Layer 6 of a small transformer language model trained on English Wikipedia (13 layers, counted from 0, width 96). Numbers have three digits each and are written without spaces.
A neuron's activation on a vector x is GELU(gate . x) times (in . x), where the dot is the dot product.
The model reads these tokens: "ol" "ff" " S" "port" "s" " |" "\n" "|" " P" "ark" " |" " " "3" "–" "0" " |" " " "1" "st" " B" "ang" "or" " O" "ld" " B" "oy" "s" " |" "\n" "|" " Q" "ue"

The vector x that enters this layer's MLP at each token. A number n stands for (n - 500) times 0.0074.
0 "ol": 284437569472452567258423424522689338459670626546482703492443315366381564133591410449632492589456242574478517348301455474613358423472330565508528537727719627137516595431562360517479659191495608426470585727629364796455482516508606454497493807582496488532490634749729464383503365655611340302
1 "ff": 428604505311499757340472439554791398562376555395417497533521330417477664190412397578517624506386365433524212166410401438641333464481355617562593454587732638314369649282511478458519729424464704373536586560734519365493657305586565560709490413379430374640605200775625477507470280625454232524
2 " S": 458205532417452488390221293564387343465396632500358605659576403369137544276469366715433687504326388535465537424205717546581419404569465536464337633515599713293389498233418543358619463602504527396348644576536523499787485513362546324587515567624528361735573425605530457490339402572462487390
3 "port": 252430633366500419560333298476704247449423417391441724568662447415452530286450465545539541654379243599411386533412593511546381654569196353371477540703656829505583508275276594564583775291341441310540656645664420506643511555522626554451677549301494376404367411576687588613697473636517432388
4 "s": 477383419426442568166517465633639297441474562489329651658666470569421535214459333766440640614348289604580488377352532431635211439425282592413373512549495603424478474043427652479550689466350536296622726293611304614551450495357468521626653605549544348546556456551673498647543375526534412539
5 " |": 364371771567345574174467412575591437367586629485368512660605401372267639245457346652402717386509559508766612566542460448475385605553315722551456488609353515390495639083578535572503603343584468304461638426393508395667789461707455380498599629408491336365643559641517480588479387563493442406
6 "\n": 614191631475463413370375421494560372365657805518752582585498494390551612179565354610251843387400505466674808523622563490355602475610391573800347615575538742405632520418582542602473603478492308266595626466367347440621574531565615530625569607676392543439477687602571557534642606482452636254
7 "|": 466296539660369642340328349353539329497725605585512467663557440503304728397386321762412840281429544498685616394573406386468442621560495627495355559602545499475487412239537522600488691347312442464435564417246399380562774632616394572354597461662575427288432637540544520721618626617669469522
8 " P": 511138678481448557486173295598656505554477613717625585770490456436240561439379372671573866478408360567285637411409443431574493616711476367513373659432579637390415402243433401742533610361450529545610526568476505564649530599409330351422496421593484503588491513590565610383349490580463594382
9 "ark": 254466617451337486510312268562706124509540576653408721679515493484410669287463578369747537695337362563414553440557563363557287437468370289438532379655628850539621434337430626581542538456569659388477583476713372525551438711474446447537653567349720325581409619563601437509645338672738545602
10 " |": 349434682530242644230418381534544370479517668581310428682494428435297684395424420630271898454452507601581628476563483532464401537616377728534442403552407564341532608103460632524424510388504540386466608398326594335621673469612433308516484543505520362377673540658508545537545383525580486433
11 " ": 546418328438504579302191411649622506396421588450605475723523473413316672264507518762481887418305586579595706443631562533244511614638328570434433361574213630348548466386406547382354625399374434391573515458424498388601467532553362232518384382541490405487500512579581658358438501509429438573
12 "3": 629461446531458481494328245327718407412291684607572795557555443481275690407398406447506697426202461547552697575536502542267647568645174434526486434528404453580634573389444522448486605455486379358522505550445620429543469718439226393605454716524501125401707435631607656394278535534609506671
13 "–": 480585380335552523401387352360536357433475289520619457595415354487268638212580301635410764258320274461321476547543545291264655648853369444681437367526326468420757439422495780581582584644504418539447464402335681561409445549354491559265334520541339377606486426491613583609453617533582564412
14 "0": 610729591480449556446380187349357354506511572533477655369557387534251557345428411780578551469365297494118521638505545410340557481649271315530573383499418566551642519427467599548569658475402562359444434430374520562421471726503415319562653978422405317440532480500637498452420693683440485759
15 " |": 343520661579333547036364389398367444449547522676477463536466365439387583494542368752400819391366437438326459488628486427353499573689418565551469369380315483432531443121353603503747569457638401477465519275344487358510631607535397326452462599578411340413697548638608499533558500530501560469
16 " ": 508542359365549492214168384636604504361485553514587475663513491462347646356537480804577811401282587577473597458689559503203502615658409513490408370522192641391583448349283582359500624402432415417604530436327497423554466601526350218540359388506452446464517534555640609361484513611462479639
17 "1": 602585541379505252400289253458602465400505650599484757382457515582282640555439451526550680387238322564221611461524498658080531507535316554690459434469320509498659574418437601487648579385379409394553382392261497480625485549543404336639447613482361109403587481697622539349349511550651536604
18 "st": 537628600353446327393312274617523439560522421864625393652273459493446623594468473577579647538361234607426308355715427503275502386631236366640384439360480610456418400442581644340800477499242612387513453358534197439328473662614443655439591376446339359428621536436676405469677560553703524503
19 " B": 421306801306394265351287278626609608534406664942547456605419572498223532394503355468632682553361317581446522438489580432414327355651476645510351744441507648386349424429423726403718514531426564416489449510537521370567583653320336344550435370549504466589556596600547616506281524754655631419
20 "ang": 377536643429334558555341366783482426327450645582513482446272408644476737448621404522654631440386348705576494476457495501298427519655450655258558449618597818228563488338499845604440495500347328349533703591677387576625315542421547498665348372424475414277309506507646484587602342538789428673
21 "or": 326599571282399617286610339758765202672428418629421466575369415708453684253656455437268696655363399637419576401357526386437349345545358658538520485701378512377627514240796491387470628296333518409454359509599436558594441404406523538522417610500355402691622550553642550557500356391738536372
22 " O": 656403559360367591315296329729603510596377421646353660506538426318235630354483230442406741550353270625460623426620571414438480470586445483461388719628382383268349453367534563521474596520294632482409444770565450379717442550155488275586423593520589453424523411670636515429378282557532617339
23 "ld": 311728507463218458672258318689581549590525565624379500522403384784516455388610372455521676508305486491492270423668501333451528535509276534517457624600467571508475465365553429633602739466150560399282515353491447266578423420667432548643541679328359307484441403673698586302595352735590584444
24 " B": 394277783393373264396291290678671574564314700900470483627444539453193525350566375456487711586411349547550536441379617434430303256638393650494473710500450651382388460392426674422620565548459583321461490541546525340574523617363315311544453533498425433633505532728520610509315383710565626402
25 "oy": 304473601335301571477545296655731359622483617706332481493293555513549629463619434320531579699293442603675492389525764380340396513516448385476471526619378743333700394420603648354472554396393464531466575652436207505693578615415425443624488428398424450272377596777658795530532279770578616477
26 "s": 448503444423322658368556487718556281421326544607343591805525492570397615241632379648374636545333400725571421461390551444612346415444402620487356623546480646296611503142612742468425732429263670479558732406658369559482291668350472475621497558540524450459457632448540541652567095560581403567
27 " |": 418421741614252602161388452531545447400479621530335520727507374416277671326489361627311744324438526608693629549600477481417488545554344697505507526680300552328524569056577516531410578388494508355483592426404488309618638484633484343542580622399454394424632601661493521538537291560468447404
28 "\n": 595279621506448450352371481462558423390589804493701649551485510423587614209601343522211828300395476490687785551650596517399658524595379521824388628605528777386584466338528530612460634426466343288572539501414314406589556527562545497658568601669383552424480732634604532483717567517398665274
29 "|": 454292533637363641351313364342541347515715635580504480654550435499295731416417278761416819260411498474673630377588430388459459640564510609494378548624519509478518398239497535582505724319311453500449512416248402355566774674587422577362609468679547421307418655551557481704603640646630445502
30 " Q": 586399570375365431488325308423539466435501670807548446824490462527229568454491373679399799539313356592481682533301452487424507822535409443300271550571675626377408485250331518509643626437343594499735619544480421456708385560466609359603346351520521538484387491593613588506304517454397382427
31 "ue": 553303543326422447503302444618423354461203467503298467405416598672345501154604295461496653708405565641470771466465408468477597628680396501221321422652696560399595603354597523641686500430562405420543530373439216726646266568453708417651489410302618119426536442548677526373535386605668523580

Each question shows the input weights of one neuron of the MLP. A number n stands for (n - 500) times 0.0015.

n29 gate: 466362344415560525174610686435376472518336555621303373589490413644500391459535548648547466413627539879376539721610490476331527517625604490594465560395591489532570524600521584407479639391578486441430384576434521568470325261589618583387438343739541374395510576399514291497569479352243441316
n29 in: 533285442624557489370607374661500372477466489779854311559772676493496478364455444367450596464587469324530634523463563411461409422515428478429619598410580377519526639772730407470642569614676526264500515734537452438794441437405425306659459361614562655402676632583425514522422639452627270391
It fires most on token 6 "\n"

n20 gate: 369611411646515440459438376374474651463389446429277598594837739514656521522632734242489696266693364485584605652663635544416575540386355599471603638585582538410610736727416715551720436489564442585530467451504522583671601500529255537578606404496489426507376454412570591703580504544570686581
n20 in: 293656411426411391457598500478508531546259572433462727317576462643426604549603341411508730662778520504549531253474500466386507527549541467408588616232301480683477333375470647424428389361473601469442019316674432377607571644571610519388318646634556354458379409695439616434519703383401549416
Its three highest activations, in order, are on tokens 17 "1", 12 "3", 25 "oy"

n100 gate: 504508311662334653448551533453431623400603547254496433232393480402573210551646520452529567397356647544406739680410429610549350456421306408659231536150569541767405523401555702276793589488350659524428524455476563617642336705403504650352445723655543264608389455520412549454744536461500520484
n100 in: 474445304616553576242596563409641597620631448713289552573771489779460569427600507610686651532670462545511748470456360445758609281366555291500634538560522297432451304504555489711418602225405471619567650669411695562406485426518448496489493455599474372444647635418691394612585620478660615496
It fires most on token 4 "s"

n101 gate: 585378461691364429456493434353361453386300250306503437614424420588529455562400775730452437416510651463388575429589507460586419490513327368560630429440500661707500244533579388487537497554664549440587574352490388614442346447405427570534411473389389725413500532527410405262520253421487444583
n101 in: 525690521475448537260414550543478328353482493553551493607460438554507426504384681692459392423522354554605337349568482720770373598699311377471496338223613824652478411424460472482348709445757393420526599242395314514581543384375522638577478372639625493452535514434365638437305507432286489471
On which token does it fire most, and how strongly? 16 " ", at about 0.25

n119 gate: 686560583697565341283482739503442672500386634469734535500401575419600198535585493529504690376475570383602500428507440313599396486543508731461830392618672496485632552539549521390624382392522636678543439436684409647538668666441610574342638471462402633565387463671439497273447586627465405482
n119 in: 607410394507534336267481579463496519674564278398522507662478275792442350316560381649329686373633515365749623614241377563597482459448364594665504367549529600569383624291537637474612405618335445560511345553560722739449652485496440687382612545342448386625489762229556586504511508578500455485
Its three highest activations, in order, are on tokens 0 "ol", 28 "\n", 6 "\n"

n91 gate: 284542510605788627497760475671562639531493553572537410579466497530575562731440443308559380471405313476557569429417457580667490624289504458631745476547513462425642687530453506236520615561686464588483561452413437586595596751299510413578533493622701446507487519416375654529553648560349527614
n91 in: 603580383508590619696711538555311379634488417586596588346424214484706343472540356774450381519423504504440200455345592460400406436552321158263580520516500488512407445384444326604336527569656851520504500302376659240601694536654680516167556435488433480431647665629520446446460234432616568456
On which token does it fire most, and how strongly? 19 " B", at about 0.54

n140 gate: 599581493482610598304573391326681489575429752507673595504437596620654561609548397511538555736672573574427409571453364702546464397485559661526197410860640386447411305677353372471585370699496409493597388468533485380486467511467596382549386388290558481347347585452663422471474459833275654489
n140 in: 660636447486438632544425337493651258319511418615368546348238417521629482578471597672358525490383448514461540478447507507589451572403477549388450678684699474592525668758582545461852444558412302294464551667496592673385518468521539504253471308616694620370542600532262565483646442372496589309
Its two highest activations, in order, are on tokens 30 " Q", 31 "ue"

n72 gate: 497636490387396478417291489372561461400291416182360528583606532673432658611482332346474392633471671401413601557441483693639336317683571555563563421656387493374504328384420490489602479314341541518525593714493295562459389426500426553240538489410372543507585453564277258480287465462359542489
n72 in: 441643243572457439446288489390543352688571372677343507414560718569422479407504535557274410612464750475584428514604636490387391353388773418335444578472599522633616298503322294507423438486529600208652397553570597486619497315469416276560584691596410528468507312486518540449664426490532594416
On which token does it fire most, and how strongly? 21 "or", at about 1.8

n67 gate: 407255544436707856440583606401479682602465617571625393312524556582392500404420583358576334594376406510483436588614545663229266734416470321423503528430625457482563592576600658309674656493293664542542303477531531541514448576565601455398521433459616637521607550325489557564379556535472729458
n67 in: 496452426585275488527620484630465435565172526585591436444542378216563530459318379678243391434512649519323473469504624485351659325492646500405413654672732219690668593666259610353678693462449481401355611280326395507404560651385413500546609550437649619500665525370748576386519393541436579504
Its two highest activations, in order, are on tokens 19 " B", 18 "st"

n179 gate: 551655648381591424519493574602572515466348288410356533456570563613357652435585412730365592640444630367279625410485471658282496333374618400396596796545450549647671471581404472500371453316500562392608507703566653493248547563340433526331452571580424635623386486548310546683621173342511323292
n179 in: 486443757535681629456579470553555613394500593391478482355338435557500370638659705566515661615584571565496489650507718683556447464572296633355468727522682470434355546565740476769460338346452578544620350668482350507335390403557615514423496605489511358507629400496616421224349257353691464384
It fires most on token 21 "or"

n111 gate: 555387381798475656269548467257561626644514569544493611500577584510341582356385604401381393386624504469545479447528559292345449368549392453423639334381601625422657480708420399711448456571204459465349577658638723654507332490500368472546452489565414489626544370451276630584531629400493649517
n111 in: 378343695646362429484573455349394395695651492582554435492754550382481398413573496712596802567312576469600307523637427515448620404562348362855654520415466532500492436623554615305392447551441666403605605420423329595463401247458808396352408318474633344691585397252330636605649430324492508434
It fires most on token 13 "–"

n9 gate: 573535442616523447527460465536473336327507518633570308515270571672838340307455563704515360453636481493256439259507695526538457622674567471515437496646442439432500438445555421242303627504508420399171541190589331325334474596500537278462422373373562564429546425280455450594530593408663426440
n9 in: 500601332151500398419428518453348566319694558483366609551827597439633598503476596335629517557636404438438511455507643421247493407521742517352545497618590794532497490514538566558417577423295520382441413624490541300587500490534442407531387354385656577441440493597368661473288400592531664617
Its three highest activations, in order, are on tokens 16 " ", 20 "ang", 11 " "

n68 gate: 127577772625541451608729442532789515296504721358442478432452607619518375792452431493359562539481701353431492515569485668538386427661363695559529429658493236522467532507478496555149493422605388574493433462449500396539392620601346434374300721367558396352479633437522542514525471478511394511
n68 in: 511560528528441390364468379528577439333695614483321404567654435362423342691181471617336425434544559525500515540578407711556385346593588521540590493547646485478504661371482545596256532624478750608438627333471571405378734725472353263384382713324408627536659486551612514465354442685586532309
On which token does it fire most, and how strongly? 10 " |", at about 14

n161 gate: 597631463651566388608552580444442705595701500317376631359530583422416681522440327535602126416718543629605508657593582399461518455840625478481356569340753523751489515338474231733255581519407589341443607328387619452562575349422440417584579682493455607431485406420599421573526420545708571477
n161 in: 639397478581593732543462883608655439504561560364440534478511629481515655560455489569476489496558520769628632910463545500555345265568435350303424642321548613539405359564470584639402548289345734607389285432274549649496406662612470417581474557478329557500672388839569536573545492312508526614
It fires most on token 14 "0"

n57 gate: 550465627510603302265553408549630463612621430776573397300584463477523232415533467568587467306724642406586384375507653537646409403503439481500443527476740479357393444617507526686353425564421520480439537643590645378558500463470413470571297621428579493584581327409402382500686695305497457570
n57 in: 504540663719453574597526476698527400627435410356470375522451733451319593593534534330251417504477103508489492223571541545358589489496541669542690384481367477535504522614243562254302526477559451542515527359700598455275432295358321398481557389396567404477500678317320558496818443707428640504
It fires most on token 24 " B"

n25 gate: 642296546500666658595336545401721235362507379493507371274435634543566468532558579625451414570478444381693504573429561647515412406453485329262352307181615618460547549740386625468353437358707712341522300538446589507556546396659478414460625511447680700395621486489536431601604598439500618363
n25 in: 647532404504473779450447436552477588607240440482428206478250763242456537567363704535295605390384445314247551734444662504590533367250326511523496716401507453500409537443643379304508674392636407645538488352360496537345515421384470443658443362381388312504390715584427388585594538647470526599
It fires most on token 0 "ol"

n98 gate: 529521355397365547429676354419692503423573412554444376248559619526474545587457533534558418395333609510461466480640556654469359632329360500464493527440535591564503465625503513516500394577459432513483350406628559704580572434652484609280471533526555363334754216497556399385654311830579520513
n98 in: 555545417420500520500545352577677480391737662319376438497546510564490535590409484616592503459643284549627574612494435705463519627340514399516307470467614429603513640653581730562516328450409400566500497454432590706716513539487771588579399464474837566401654506441631634538497487506582435585
It fires most on token 17 "1"

n70 gate: 374687326540489574486520514672616545490414497280503548493469731639234513534497510413682428716399436435517528664744735391454664514411562443590620361535600422560559456346469616521551359580447405455389378451589497446473561541662696462597438763625625688396381546735462405550326448272541538541
n70 in: 569473453468707485511456546547274411481156453575702562511636548642693522431728434343427726617276477467500636630351617266458561496404665725611471384467389712462655353577559532504312478679477381541344485497687398543664540592254408610582383633229460511485365638408500356404591345496467452426
Its three highest activations, in order, are on tokens 9 "ark", 25 "oy", 20 "ang"

n10 gate: 517378673573472302514510328533699507559476659305524544306711199406556487644629524597394436457476609404432584376571459436511427599432605563367497673503467539427253390446656710388411433490608517476380672623466520430632598514564660531583503792547500631256385601534455484477314510449343303456
n10 in: 503345500479748704500371518559529645394472566425514587610272673569568445531251329475668577680671420528395378504354524406460507570482549401426451514740503403518363473598838341346563346696558379496539575360374285597565580549562433391582381447617396255546378379525624460633650606604619535373
It fires most on token 2 " S"

n131 gate: 348529746496806709508231562593665508556611605401708559392539453516538396620598480292439597264676528390457278265554609614484381366280559515737382520587534520496255685673461420649539162452532597634556381567473356121554492433612551673584606508639593520651542526433646462622469599644512578346
n131 in: 589769466352428611576523619424584516366351423508578461657601437239526397542329636417775423549520613765639253295319469450379576516566554500617465540441564692683500530446844635527399242449616500523535591352322527630481542737424605624642198704515454244469440638672410255428519520319531500492
On which token does it fire most, and how strongly? 1 "ff", at about 0.92

n93 gate: 538540759745549683440671424320412434239403568560448490456738361463547621517648431560317668533720464714407422437612394651693547410528287564320445517538383443630299652387541656514538389542493527594653451592613572449557350576649576590497435642483585259500437335597552493443606555572472507438
n93 in: 398496536565285376617701419399575378548452620396504639598496260533486446645434489361508923507511546235500372466584533467347615703460453603515607321467379470429629658430529770357471306250443666607396418685518613551504340603413456489627456515789467466511550405382659757500559430631548412496
It fires most on token 10 " |"

n182 gate: 480395555513691636384748416480357527358389599623364378513613503730694474402483586643299507371317686560507493601503348566721494500490685494447603480540500418497544467510454397467600614490592267339503449440430296431387404457569360660584560507448739638507558644627470560668434611718490503644
n182 in: 616428679487454514331661565402825340556618541389821696476417611353497520592583503229518370604444504368445592451544445586525446483462390631354472644573393557500476578538462700490528591493649571635528416234407339456483763479334497645304541500493446696570467546333514513376442455291479634497
It fires most on token 28 "\n"

n137 gate: 504431475586560597795442654478448758448669370486464464507420353468780575205705416500275413557567440515595590463312489482614407518708558553647588545658674327358610489259544345413270404470305752375548533594456460338468453566651584266630555684460622448511627447441456308599595515478580445507
n137 in: 347553475486405463478496572465610547475446600510314625465701316443420518698371579720380464552540292550611231380415500411440584590417435538522486664374294434775536374496593746546618472719474295522583402394600347468573525461507489608176507428655366507558514634540471510357750327383819482518
On which token does it fire most, and how strongly? 26 "s", at about 3.2

n167 gate: 411465234477395473652316448480707527594560592458632520344497690448465685500434520348272493542446768580421473634552477368662464570560440542483314611330445343442567331675510295417394406527534546393236607535464503464532290328575546427540523587581435732503522535523463725558520643536497513400
n167 in: 500457442569443693557438383587720407500343206514345496544671515489396152391489385636450665590447603236563428530269445474339449645626721302533444481690471641428396391618574329574363605511424533373713710496389533693424614555780448674481692627380383455646418546459429521514633608522463478638
It fires most on token 23 "ld"

n102 gate: 333387569608479689342527567609789571292520657575507420401463456450549414603433362534651557435411538500426600360470523812430582227450550546571497387727471299545656563614527630627480572357483530517551657388477463576428533403424446668599450480467699425582289468409222436360493591483460373638
n102 in: 513594475322500565546395450641477593380748604547583617600417516544503422550363490441384449420448444433525428380405605634580266382564354639260446396326522592500583644596306583611417547455484566455526529521440453613435481420547503411413236529302513529707636503281191476429421619522455567522
On which token does it fire most, and how strongly? 20 "ang", at about 1.1

n184 gate: 530389517437378503284443353420399555472332244315463544490623589624553547637381548493493287744365740442507486607412405344560533398565471639493572510658500482305425513646625431642442387365629637445524631623476534470543537449550469483721276459333654548414651582545562672781500432378681544493
n184 in: 556518418513575404610533518378582443568510699643664543533664382526637546507534557490423460302411427574390497327427400273712379537544389419413537670679598414311574644543477474834456660446700540379483381484330653335621473477388413470653503240540523500446532606345351567448470628470316500651
It fires most on token 1 "ff"

n39 gate: 704511340565486521521448449531421697627447427592524712709413560586656589641500514625329500486450861360309529486307389389688258538695452409332448546567632439529605445434323601424493285511496383619623479361323472390514503684462458371390364482517737472648396450616465387483444584521612333489
n39 in: 518489594521485551660465481437500579331565500573464281441643403352469413465382557613326362421746515372379244301306518482271247379550424531486425518701472350515271591361681630546781524529496454299662576547702539553645440599668418397576543608587724723579466524482568374486426368627397429539
Its two highest activations, in order, are on tokens 30 " Q", 2 " S"

n90 gate: 595540540654313468679428322551687642354330323376431473419652227575540409500342356430582418503626621503479352399456435431557738459589507440462590587493480486504590456394562563603583517668433453687521315422366439344463367500436462294681339517355544573375381559334330477603699645514514339769
n90 in: 632624604682508352617553395459508319434358424389477545425431485579541403691565317399718345389523401554603641500334489363231474362714528419385607519419570626293377597329720618245412500574488590458565550424390489451337674127358634378519523358594628728485460698581477660637792492553607303508
On which token does it fire most, and how strongly? 20 "ang", at about 4.5

n103 gate: 534416575432436323564538332476358545500647452645555314619732493490490419770455469447403552409567400740459603384390572590342625622445478446357382306378537575518559592573486587427483493148674435479469549572773311473284503559735490479461486490398657626521697477385455384493341493452670683577
n103 in: 581394577322550492618500618441611515670560552573321511441418477459420288467713411767484441594382384451270760368566400463496329466526484536373309356504573562607459606433660288403280536485462603380470545606474389610126600623478253269621411391548717417557558475564195471391586620441418730466
Its three highest activations, in order, are on tokens 30 " Q", 19 " B", 8 " P"

n139 gate: 511473329594504420701482257401439575628515739457481367474485455551655515485526737557403459637651604560530725451430404511616688645366377777243303572571601492439302703374578382389537511594466445392541425574208570452319478644442422597696393365427306605380332518440522589457396631471266600761
n139 in: 512577595234537479583770226300338414315435532583269415384337357412445520668651528740437770378459475366443704516420153354530595374626387457524235471349646504338439667439520469431435508558709628627566484654642416332370633346528427610533451508320272372471324527177357294535435574468545496704
It fires most on token 30 " Q"

n138 gate: 670412608443470460460465401440473699556637494594691497440497275548607462529600584573436352519457389516561683273686622413702557354396600472347519444454550507341402510668361375603438528618437459347451411626548474420538407503672422393339452471755226608425541519500441546619503624410341368364
n138 in: 508649385439496428725480641229427476504322441722535445663480650418542442454394488315504266431244606524598678528344355339541592397551525492263303508508462407532646377323414686418543554336419852742583667444676251279243305567546764524580559552500667353476629353452484575557488654441551668524
On which token does it fire most, and how strongly? 30 " Q", at about 0.79

n132 gate: 518616420650639270456443225774302572619658500764682706616715407507566598423486607321455702452315474568439504420539436496596577547529618531331521460442618415544540476611311559625557731471570458514421449520482468662462511418651504278620400392359444616453372603388316295760482471450536642575
n132 in: 351564500552737515456603361637496615421536436590422390574643572542736531714496311300452465676540589368646526464511493678370618579468355469443375446604420647431852531493276593425514678543779444417478569486500578356740666564468579575569578547472777446504624818554525592431599665493525536489
Its two highest activations, in order, are on tokens 9 "ark", 16 " "

n69 gate: 429500605661610533533578352606345695373374464339435425274453486620458384528407521225395422448682459525454585354404632607403542791557423479496536555493538489654464556532575296500575391398485472543569482503357301585723525425687780270456443446528405286286358410731486373277353305546482443586
n69 in: 606268396374511387620456741402583589314708566525504295460301552631375561489389342553466325343608473397320606429569588474481561334349582532596636549481511511519700471562493397797640619422530301496452261290328424507475413643605772353336522303674580519478454278659615475350551567332515584482
On which token does it fire most, and how strongly? 31 "ue", at about 7.5

n71 gate: 768504500305610390417504426682557593369496265532330603522841292500471388576319644500334603389470657593401428777430548419535482222541638536448511414582460572398400605803566546456581558380572493612463466574301610609507471441525278382410658515355482691238500429545493394733559292430611529567
n71 in: 511485557479365422496395404514541419533559710681358529486518430345557557673420453746694272550611303709533740393576554362750543537442691387654485352360582598507419571420616359329555564648432432441452289562595489525521233613360500661619376522489209367626504696401349486699438540663321387511
On which token does it fire most, and how strongly? 22 " O", at about 0.71

n56 gate: 379620483619525571454745397589561700563437528456601528555688479600402446438747646333605583497641334455410775549376590379576422563483467463441584295553375600500608425587441480309549561482579356647532659609289589726415569448486239615564313598685449359676648650542356537416420668497336514514
n56 in: 478695584435343415422706456440533571364271538478554414553522362487348513355449589520307408611331507574809507510503382309606397494516602351375442331390497500526619409637525552551423591286543346532658396454430560610534557436409401417380525490541299584416559638458603466587602751405535389535
Its three highest activations, in order, are on tokens 13 "–", 21 "or", 12 "3"

n135 gate: 466294372451567249410626553360331608784272637593588427628535434644489556530492692312556553541344770573680429566420336423576732323561639373554342363523276460461755451519523407435423579426397466492422298515653523247571447588583711523551370616583379290352452666380388584299542438210369554523
n135 in: 451854786572386492538467439536483542521260524468126525638545649537512367289508640626740639456362628459398458592651201754675343389525359472397405487591140678723268697599541496549385552395538273355650437371467610411408643508395611521325299438399541454433599650425525429644443301320479664512
It fires most on token 11 " "

n191 gate: 486351445780409551475686474472319568625536518586299658413465500510424493267440500749341363558478321425588649543630349398606476603560375442312369691400469482591365555730479439493571424558616678208514457621362749692373398316486390560640468454295430453493442395432482588562447635395518327482
n191 in: 471424461454638481768417749529414522390555316680551652346343595478334617371722591433750464472507617591417698629604392518481479540365516645580755537507415526511566507380297160417525262511567572368555515462391478604344442631414394518699460683568575264629577451284592486546641310601569475515
It fires most on token 31 "ue"

n94 gate: 644473511571515370400622561386403325302471579556525381585493223711345543582602533286455673496570762551464600518511363572462525565507376321387442522412370455381241415449540601287641366448411575431452353290504579553683733619561395315588334463247229570375608476733547417475471642493551374500
n94 in: 265389738541511439547507608688674543554664444266500451351482557245589714469489292572353412445690401613384431525524391549544569656528436682426404611457538369543674438493553469549511258522663517383493607430588455695373605504514574479206546610597563504568370341304440632431556265591564310603
On which token does it fire most, and how strongly? 5 " |", at about 5

n95 gate: 414342552540434280458369599289523401435595646621504646359319473466452518727417621369779530427550652534455616489593350406383566545549713621405587466656463702627534578342752427365432434496516422728580580514534739481625534331289477372347598728630530416523515163679530330405710599560345425326
n95 in: 467646543728519653448464292719429658504544254379547362540588346424493504486394522466390449652463534511351399589453547475606286602548477454724376563382401395328691024558485303424555711359526611445426644507471352500568663606529613427537402430654622456330380521423430465511493397243606431313
It fires most on token 15 " |"

n116 gate: 593518541595582447596452232658254528504756500371375493596319391607429394689653392415427573567387496339594579514462611458366592587305567419682601599542503342471493405406573463615570510599343383581433627311313324339571497479219608650627403504575548482419755426504416543402490437351378330654
n116 in: 374345493397547655543444522327482528611454556476454584268387560476373576649468542493445444237643216578633453375458391395485411525733688380688599600376565496644365538620496289725609531346623552571603507677567622389503361630524440729268588305493420543322367476628376567418630677455556542557
It fires most on token 29 "|"